Layer 4 of a small transformer language model trained on English Wikipedia (14 layers, counted from 0, width 128).
A neuron's activation on a vector x is SiLU(gate . x) times (in . x), where the dot is the dot product.

Input weights of the MLP neurons that the questions are about. A number n stands for (n - 500) times 0.001.
n140 gate: 504 683 472 624 250 458 200 675 439 270 504 537 473 532 637 425 553 600 319 618 217 474 450 564 471 791 551 467 530 609 475 621 429 541 553 401 690 609 811 504 609 412 486 403 314 526 519 520 545 631 465 410 566 672 512 567 504 366 379 386 548 327 472 557 473 482 670 296 419 593 364 591 522 634 550 646 584 528 398 290 629 438 480 546 796 463 256 507 435 575 542 641 242 630 612 539 516 768 332 284 545 589 445 456 508 623 333 403 545 463 467 567 798 682 428 406 486 304 477 532 176 480 384 630 599 363 616 723
n175 gate: 552 430 464 516 283 606 504 427 553 434 527 456 407 389 485 628 708 708 736 530 412 417 137 481 404 673 711 390 517 400 463 682 394 575 439 617 489 492 362 461 399 313 543 449 546 489 354 414 640 652 579 455 529 504 357 496 556 625 610 599 592 656 585 584 227 500 267 724 496 484 508 641 373 259 635 488 294 658 393 611 383 582 359 516 632 194 464 359 354 625 574 407 207 319 336 382 373 500 548 610 358 247 155 584 299 635 410 412 341 541 566 521 317 489 549 743 559 525 465 529 601 575 384 433 599 376 573 523
n196 gate: 444 480 624 515 393 507 612 532 756 639 400 583 536 592 562 553 645 320 408 361 343 461 668 581 305 356 438 714 674 453 403 493 555 486 646 448 575 457 415 348 599 424 378 416 527 433 384 645 519 281 544 596 404 403 703 448 466 540 428 396 452 464 633 543 421 645 631 540 428 652 466 561 493 275 760 381 555 458 638 457 561 390 368 159 613 574 713 551 435 670 589 648 450 507 553 430 263 514 423 401 409 536 565 558 557 454 331 630 446 732 469 761 630 524 602 392 334 708 699 480 595 526 358 500 426 259 269 460
n262 gate: 382 547 413 642 427 755 478 692 425 442 549 652 645 422 464 437 634 484 345 320 453 326 595 630 541 484 596 738 385 549 264 530 527 507 609 337 372 389 227 621 677 563 479 596 443 507 378 464 545 322 694 427 669 572 367 537 425 258 569 315 253 370 535 568 595 755 572 333 630 660 406 624 515 329 321 337 580 512 371 654 763 643 376 485 576 683 579 657 412 461 521 592 329 492 389 621 566 394 409 438 559 435 717 496 715 363 339 683 645 456 475 702 257 525 392 605 555 464 607 514 571 492 543 644 700 296 660 469
n293 gate: 364 623 451 363 337 543 462 388 374 311 647 556 586 344 466 485 412 456 635 319 649 621 622 591 807 619 386 442 609 420 575 377 623 560 488 582 412 390 339 536 520 679 609 716 412 359 398 360 500 429 440 699 389 613 417 462 662 443 770 600 385 412 353 177 616 299 406 601 404 459 298 400 624 616 461 574 311 426 359 554 459 536 480 508 300 300 641 628 570 468 376 375 286 726 464 695 524 395 583 349 625 484 522 519 679 533 400 687 669 466 681 635 468 699 523 500 644 478 508 511 489 714 569 691 697 86 562 330
n351 gate: 448 552 612 562 229 532 612 413 560 652 458 533 615 768 345 339 504 337 406 557 504 605 691 459 421 582 414 577 994 392 467 356 370 426 545 562 564 467 504 598 566 342 374 399 413 444 283 549 422 444 704 684 380 710 748 378 560 423 398 572 408 611 426 413 523 628 414 504 380 334 524 485 252 602 542 584 310 678 635 355 524 302 360 558 391 595 651 385 354 546 416 538 634 453 368 378 271 615 708 625 761 543 222 434 749 643 389 584 581 662 434 514 536 442 380 590 445 587 692 375 417 582 428 429 579 343 408 570
n363 gate: 443 714 595 434 549 493 344 630 626 640 511 493 456 556 661 404 586 492 507 630 278 632 528 411 453 381 740 744 451 536 504 471 575 649 694 392 295 611 226 511 445 704 322 378 669 390 550 569 637 597 496 519 583 655 666 430 239 406 403 583 563 523 490 558 344 601 409 668 375 538 492 424 486 537 368 518 747 523 640 684 592 433 463 650 815 539 334 462 604 588 414 780 387 296 735 347 500 423 523 359 369 445 559 621 458 461 545 695 519 412 500 553 556 535 611 306 411 569 493 636 360 467 508 690 530 375 679 519
n140 in: 350 479 351 436 583 611 555 466 415 393 358 633 651 639 417 419 574 637 304 533 590 544 765 408 537 669 218 436 483 194 585 274 531 398 448 418 507 435 652 64 409 510 567 553 512 375 548 313 448 455 216 564 614 500 564 569 387 277 471 537 504 385 486 463 511 385 402 364 514 274 520 396 467 323 492 515 504 702 456 310 433 523 408 284 403 294 680 666 762 336 586 439 481 423 618 534 620 544 523 535 482 721 446 461 543 568 496 315 380 370 482 476 488 618 721 452 595 603 677 700 472 485 461 670 271 399 326 297
n175 in: 479 447 511 634 534 338 573 244 288 627 604 507 712 511 607 297 532 664 522 617 623 339 531 465 768 775 580 458 600 535 635 468 489 451 603 534 592 391 476 526 496 744 359 562 485 458 360 629 696 523 650 382 612 488 382 355 422 596 561 553 617 503 368 638 557 445 519 701 538 549 612 493 451 684 586 575 455 719 458 550 248 551 482 554 466 388 511 352 432 427 654 359 482 401 526 382 456 441 580 741 413 275 350 685 451 462 584 563 260 403 439 365 226 520 742 546 678 419 522 678 524 419 589 404 389 415 651 577
n196 in: 399 312 507 478 414 398 534 672 370 423 514 298 538 358 543 358 327 367 734 640 590 476 534 456 579 344 514 504 523 372 678 411 436 466 336 365 575 643 686 361 612 497 585 584 422 541 635 394 567 551 670 655 520 616 544 513 316 322 246 565 341 484 561 510 407 536 374 514 437 632 683 541 500 535 490 548 639 358 212 462 471 479 387 413 249 586 683 318 515 385 642 450 670 500 554 323 425 319 438 348 672 525 460 596 467 415 612 519 629 497 500 421 550 530 615 163 516 464 608 393 636 507 457 220 443 526 611 539
n262 in: 562 636 577 667 514 562 700 486 552 522 532 642 401 605 592 479 371 375 373 486 559 327 485 486 301 522 335 722 488 531 580 399 482 558 441 588 465 492 635 507 629 419 560 461 538 313 483 781 500 321 702 647 480 678 102 613 445 571 439 423 470 510 435 664 511 595 552 465 325 496 291 465 599 634 369 468 341 302 496 560 418 425 468 311 722 519 610 610 399 631 768 456 369 522 423 645 551 603 613 377 751 493 267 433 437 538 496 457 523 534 312 481 438 312 458 417 583 530 486 497 434 514 456 543 639 774 752 507
n293 in: 460 547 488 504 725 329 548 650 414 442 726 442 454 477 729 470 507 669 736 590 414 563 627 404 607 601 377 625 500 521 447 597 453 673 418 518 579 743 440 609 273 469 657 653 394 392 515 544 447 580 457 561 647 648 564 639 409 725 471 545 533 503 685 549 519 446 569 663 99 836 410 553 401 453 546 477 500 516 609 474 560 658 797 164 403 569 398 493 368 605 528 419 511 624 579 573 559 434 574 361 611 339 337 551 544 452 466 724 255 434 659 604 277 637 500 358 493 568 546 663 354 535 429 488 512 504 181 311
n351 in: 362 461 420 511 351 685 659 503 609 595 296 324 385 564 337 409 650 525 528 301 468 507 425 598 590 610 377 445 543 462 303 380 738 679 634 378 545 606 570 543 581 328 471 461 429 490 388 548 340 353 759 733 582 768 493 373 525 547 493 559 510 541 446 442 524 384 521 559 540 387 511 407 628 482 298 580 407 771 433 455 391 296 641 689 312 385 313 555 379 526 547 550 621 387 601 421 300 420 621 578 699 475 503 394 478 426 558 473 559 594 536 430 317 487 334 385 628 441 500 409 581 535 666 262 543 433 361 504
n363 in: 634 561 261 516 529 328 575 413 198 647 610 456 550 355 647 373 451 695 355 405 456 563 566 328 347 387 372 337 380 600 193 364 422 296 572 595 496 338 676 445 628 331 410 748 479 481 750 633 541 549 539 398 427 479 256 482 468 329 602 527 196 507 679 485 420 383 639 550 569 448 556 496 674 406 538 477 489 290 720 496 528 787 558 334 664 537 496 428 460 383 636 541 538 523 484 365 657 426 633 617 522 496 504 558 600 374 692 471 565 437 762 521 674 634 414 480 704 410 297 475 733 566 492 367 532 735 412 551

Each question shows a token from some text and the vector x that enters the MLP there. A number n stands for (n - 500) times 0.0096.

"air": 462 440 485 695 577 584 594 408 580 660 517 665 486 256 519 540 413 253 547 457 395 479 577 385 602 450 486 643 288 414 439 321 517 605 461 559 560 472 588 451 431 589 367 455 606 667 370 493 400 357 314 652 454 365 456 508 498 630 489 497 729 583 211 413 389 528 458 314 464 480 509 665 547 416 471 355 415 492 485 723 477 399 557 449 406 559 299 601 658 399 478 532 712 563 340 415 401 487 383 418 472 532 507 406 349 532 633 391 378 590 550 545 434 507 427 447 391 554 556 537 354 512 502 456 448 437 533 520
Which of these neurons fires most? n363

" with": 443 461 375 450 570 427 584 298 392 592 510 594 567 593 253 650 433 468 490 539 306 454 466 562 650 593 404 690 310 491 476 423 505 604 432 471 508 415 654 509 480 474 351 527 593 568 530 575 391 437 367 472 564 474 528 483 444 414 330 522 697 540 315 467 510 461 506 616 616 632 501 481 560 429 518 488 468 505 530 591 560 545 545 456 365 526 444 517 426 497 612 589 570 566 487 553 160 526 434 647 531 375 629 408 386 536 597 505 437 406 559 539 539 507 298 565 564 448 431 496 488 474 538 445 471 570 567 397
Which neuron fires most, and how strongly? n196, at about 0.22

"ic": 523 583 404 514 658 669 468 499 433 454 584 603 622 398 383 659 340 486 386 719 584 472 564 470 654 607 538 541 385 564 379 494 491 482 516 461 438 368 715 475 526 569 468 548 572 395 492 522 410 494 432 470 462 337 556 547 500 550 504 671 531 411 503 480 473 445 374 549 617 509 485 543 519 585 476 424 311 438 499 415 567 253 416 532 373 607 418 416 522 247 528 566 752 666 432 378 300 375 515 538 510 315 407 486 334 609 522 565 462 545 552 467 591 331 481 405 465 520 617 414 441 608 470 471 488 632 649 664
Which of these neurons fires most? n293

"and": 411 599 501 508 539 526 366 404 573 462 646 633 577 408 430 555 426 343 501 589 451 541 530 418 506 521 496 618 353 510 402 307 487 503 459 519 516 369 394 507 519 569 561 470 560 572 464 492 421 605 434 458 511 347 355 472 409 477 511 453 553 431 428 640 607 524 489 397 555 518 398 604 634 486 676 562 351 349 435 438 518 395 413 451 486 732 403 413 618 295 566 526 554 575 440 474 280 503 452 629 473 503 523 464 254 629 707 429 346 548 534 469 510 356 501 452 513 493 517 612 264 540 445 439 467 445 457 328
The two highest activations, in order: n351, n293

" describ": 459 375 396 651 504 558 515 310 429 627 681 470 619 338 336 435 353 432 496 539 198 472 520 429 637 478 580 428 420 300 264 557 463 626 489 454 463 463 441 531 672 451 525 427 590 496 486 515 367 441 625 584 380 744 673 504 489 415 403 542 604 290 409 227 648 348 568 486 637 660 500 617 488 297 568 526 513 341 488 523 597 451 439 419 236 663 472 528 242 540 526 666 532 604 408 455 163 451 516 489 512 171 477 528 248 541 683 470 570 517 455 561 590 516 381 525 409 652 581 445 285 404 580 338 258 402 520 393
Which of these neurons fires most? n351

"2": 522 490 506 532 417 531 569 406 476 620 644 597 398 384 497 620 428 474 454 327 468 593 588 462 614 691 485 525 264 624 357 562 583 487 530 382 318 567 563 430 569 584 514 495 534 627 409 626 532 506 462 605 492 496 480 641 310 480 490 537 616 422 403 517 492 574 516 632 392 451 588 603 531 450 527 532 507 480 409 584 595 510 254 541 509 568 511 477 490 302 532 607 554 383 580 590 316 474 532 574 562 441 451 481 219 466 698 466 299 435 549 555 414 507 460 441 597 511 475 592 423 598 485 470 536 547 505 455
The three highest activations, in order: n175, n363, n262

" Qu": 314 605 332 576 459 630 493 451 426 464 634 530 410 438 617 528 314 232 419 400 200 545 636 482 552 704 526 600 344 324 449 697 580 439 534 555 263 289 577 485 628 595 500 576 573 585 619 561 341 411 585 525 563 447 377 707 447 612 462 658 537 596 551 469 514 547 555 542 465 862 510 340 417 611 448 473 394 483 328 632 483 459 401 400 276 575 306 525 596 549 704 542 478 590 426 241 324 593 627 598 308 486 349 423 468 505 621 365 559 312 521 321 601 432 471 504 456 578 448 269 374 485 486 583 346 649 538 547
Which of these neurons fires most? n351

"my": 503 457 483 511 599 485 289 283 462 483 539 653 521 449 494 538 443 413 454 481 343 542 550 405 753 611 380 657 421 458 392 530 545 500 452 596 575 383 515 609 347 448 417 571 631 536 428 621 340 466 391 499 457 404 462 459 372 497 350 596 480 523 466 630 581 424 670 494 459 541 516 441 452 579 558 502 424 313 633 477 544 389 555 439 355 523 421 537 395 448 477 384 574 589 506 586 222 501 591 503 555 436 425 444 269 703 562 441 466 468 563 381 469 464 493 521 413 517 447 387 318 521 666 433 519 540 414 526
Which of these neurons fires most? n196

"m": 552 496 376 612 565 446 558 387 591 558 597 590 538 377 534 531 374 492 418 540 328 570 592 517 553 548 494 558 446 458 389 426 503 486 520 487 538 483 504 536 494 634 498 541 607 583 546 569 443 513 362 442 384 373 402 522 313 547 254 560 467 533 448 515 365 512 518 603 521 584 657 581 530 527 498 305 459 583 474 393 460 357 457 442 241 581 304 553 460 383 522 439 510 564 323 613 483 567 729 571 486 525 462 477 433 616 547 405 551 478 658 450 409 483 507 544 511 550 483 392 411 536 617 430 603 603 463 595
Which of these neurons fires most? n140

" F": 381 524 401 642 496 670 557 310 535 450 830 538 521 364 475 519 242 228 495 403 349 568 589 457 652 593 439 689 389 436 313 425 462 393 507 534 433 328 567 472 479 555 446 587 516 414 347 430 351 484 531 354 583 260 519 538 338 575 484 499 520 466 443 611 345 522 604 556 662 623 500 387 534 527 555 496 594 520 437 635 524 500 396 566 428 587 459 482 318 307 418 433 455 363 402 305 369 611 674 547 230 566 493 366 417 586 813 448 463 282 446 468 482 502 491 385 408 581 492 399 395 528 499 539 481 525 563 584
Which neuron fires most, and how strongly? n293, at about 0.45

"es": 575 632 505 544 551 495 239 392 444 601 687 566 555 426 480 601 474 377 352 387 261 460 572 609 608 523 590 587 421 290 489 538 581 440 475 456 342 525 462 409 377 629 461 454 551 527 559 461 499 471 376 494 460 413 401 663 361 530 399 708 478 466 434 455 448 379 511 607 522 564 480 487 801 335 667 399 348 504 376 497 516 613 483 523 292 669 401 481 433 450 581 411 535 463 293 522 404 476 589 525 456 518 607 447 323 502 534 398 438 551 584 446 565 411 413 364 423 450 519 420 468 575 530 557 478 582 466 409
The two highest activations, in order: n351, n175

" of B": 408 461 337 534 414 345 612 433 510 531 819 552 571 345 496 555 243 282 507 413 320 422 660 481 738 724 365 662 358 399 242 495 478 406 541 715 588 404 688 557 519 584 495 616 589 578 440 509 460 399 602 515 625 406 448 475 391 457 449 633 619 472 433 286 322 489 570 548 547 617 385 486 588 374 572 420 477 550 374 551 559 371 424 567 510 581 514 412 395 320 489 464 384 467 446 532 350 571 647 621 404 399 511 430 332 618 667 363 572 354 449 652 396 396 484 434 617 600 509 550 293 520 425 425 618 568 398 444
Which neuron fires most, and how strongly? n293, at about 1.2

"E": 367 575 469 646 484 567 490 310 462 464 766 641 562 544 540 632 274 389 467 520 120 491 622 611 494 509 411 579 274 494 292 556 540 437 567 482 498 576 630 501 541 375 549 551 497 439 419 475 317 492 417 563 579 382 510 468 502 673 581 496 658 409 301 431 420 478 589 585 526 492 582 448 617 548 510 572 518 417 537 571 618 498 542 286 553 579 290 407 490 451 517 464 602 493 462 631 598 598 537 542 496 572 513 410 339 659 564 388 503 354 582 508 477 446 477 480 487 496 533 634 342 589 441 428 525 494 432 519
Which of these neurons fires most? n140

"ale": 439 495 483 534 559 543 417 423 337 618 576 707 558 496 361 433 455 475 434 641 558 578 477 369 574 639 347 538 396 419 324 499 601 564 428 615 508 470 669 608 506 584 480 533 629 428 542 541 436 451 410 378 435 473 464 464 476 537 596 548 609 481 355 493 483 561 553 476 450 561 431 528 542 365 494 418 484 510 433 503 528 436 365 445 262 563 330 558 456 342 443 468 517 517 487 524 281 442 495 585 460 632 513 502 278 521 710 366 466 535 524 445 601 494 513 399 479 608 525 498 541 535 434 418 301 611 542 546
Which of these neurons fires most? n293

" gr": 516 415 279 607 496 480 562 533 484 480 564 522 465 421 578 735 342 494 328 511 211 446 617 426 577 493 568 482 336 494 456 553 464 664 521 475 476 386 592 455 496 569 593 613 781 530 647 370 346 337 437 499 660 613 469 564 484 648 545 600 619 503 571 417 480 504 416 466 443 674 530 544 312 585 574 421 575 358 380 556 597 497 352 580 191 721 344 408 438 400 516 566 435 586 394 380 355 592 485 492 438 433 483 372 273 712 562 491 576 385 686 635 386 477 485 671 534 613 661 441 543 455 413 458 369 611 469 590
Which of these neurons fires most? n351

"b": 470 586 365 502 584 395 381 581 601 449 830 468 595 392 421 622 296 369 365 515 495 468 515 615 652 649 462 560 371 547 323 396 666 517 488 487 482 436 594 518 615 678 537 584 588 551 472 560 423 565 479 477 524 264 514 646 471 604 392 520 441 507 450 504 474 341 440 461 662 633 536 485 584 443 552 466 389 541 442 468 392 404 457 494 428 489 338 414 494 385 417 510 538 600 410 438 396 491 570 559 504 520 570 445 368 591 496 385 534 611 635 424 472 342 471 554 468 444 475 512 301 462 566 443 423 470 485 637
Which of these neurons fires most? n262

"own": 483 462 413 654 662 545 368 380 463 515 523 579 600 368 428 542 406 458 465 387 396 593 535 420 524 547 417 516 400 421 477 391 476 564 347 492 564 424 530 579 579 546 632 566 532 566 404 515 347 552 555 307 515 442 625 472 492 472 503 558 728 499 330 449 587 447 460 485 423 498 449 502 546 360 499 440 434 458 414 548 480 533 424 603 330 498 364 453 439 546 503 518 542 622 415 415 176 496 567 548 580 533 533 547 366 558 605 570 351 615 669 427 600 462 622 417 544 434 497 559 471 350 466 342 365 555 488 569
Which of these neurons fires most? n262

" Mill": 421 423 476 557 565 425 569 348 440 485 625 661 354 200 499 712 393 289 484 388 321 414 751 537 563 422 551 628 236 340 317 514 354 496 450 482 513 454 295 450 484 551 384 570 691 603 353 593 307 419 508 425 632 442 640 417 456 681 552 558 360 402 282 377 492 456 477 529 445 681 412 426 313 508 594 228 479 404 419 554 409 530 411 530 267 448 224 486 375 646 472 640 508 470 363 270 104 667 633 529 431 593 467 527 351 489 563 388 409 470 414 452 703 400 569 415 386 477 437 466 417 574 439 324 393 530 591 520
The three highest activations, in order: n140, n196, n262

"t": 471 523 497 486 511 445 563 386 541 347 552 651 631 450 600 539 404 514 348 464 316 611 660 498 446 586 482 503 370 530 479 552 583 580 491 470 477 234 438 595 544 633 495 559 503 595 443 629 555 638 437 365 497 335 416 455 491 589 298 489 393 404 496 495 444 548 463 479 672 449 587 505 566 478 493 498 417 644 373 434 522 428 528 454 374 552 346 417 520 440 575 555 551 583 462 551 293 392 462 557 506 617 487 444 451 714 546 609 458 495 558 510 597 361 451 607 332 542 595 480 321 574 484 549 557 563 528 518
Which of these neurons fires most? n293

",": 514 436 445 670 480 558 580 423 376 569 680 574 530 461 430 546 497 461 563 298 304 521 473 330 726 553 454 620 368 507 421 449 513 501 540 495 564 386 603 452 592 546 438 434 431 659 583 575 491 440 377 486 552 465 524 513 386 540 435 484 660 581 451 547 370 442 435 636 603 533 581 485 519 358 578 679 598 443 456 537 648 484 582 455 359 497 422 623 447 404 605 501 680 584 371 432 240 519 533 693 556 466 736 446 363 485 687 504 576 441 545 515 595 407 505 434 499 532 333 468 480 586 510 379 559 539 445 514
The two highest activations, in order: n262, n140

"B": 358 520 323 450 342 480 535 411 536 417 736 473 728 400 451 662 277 444 501 620 243 443 591 456 648 596 364 520 293 498 284 487 582 418 486 582 530 557 519 437 574 652 551 551 486 554 421 585 371 529 589 445 626 394 445 617 406 652 571 560 639 494 363 416 451 517 558 601 586 429 493 471 652 542 552 530 436 407 521 481 596 496 470 468 561 545 437 494 499 371 557 521 452 561 333 550 467 568 667 544 517 455 449 323 331 582 551 421 494 518 552 369 537 350 444 439 507 468 438 496 284 512 465 435 451 432 466 611
The three highest activations, in order: n196, n293, n175

" St": 409 405 312 694 438 548 650 344 508 394 604 503 444 508 543 619 256 281 460 129 139 451 530 548 605 364 406 590 409 380 417 479 495 463 341 525 512 292 479 494 536 674 569 569 562 501 481 551 342 434 617 472 502 523 401 559 490 566 360 624 558 436 442 369 428 457 669 543 592 530 480 470 475 525 586 375 470 273 475 490 480 467 467 594 577 418 385 239 425 128 712 468 527 528 364 245 336 621 425 577 386 551 544 423 297 672 484 628 562 348 660 413 425 394 578 515 516 532 667 548 327 475 577 446 288 549 344 531
Which of these neurons fires most? n196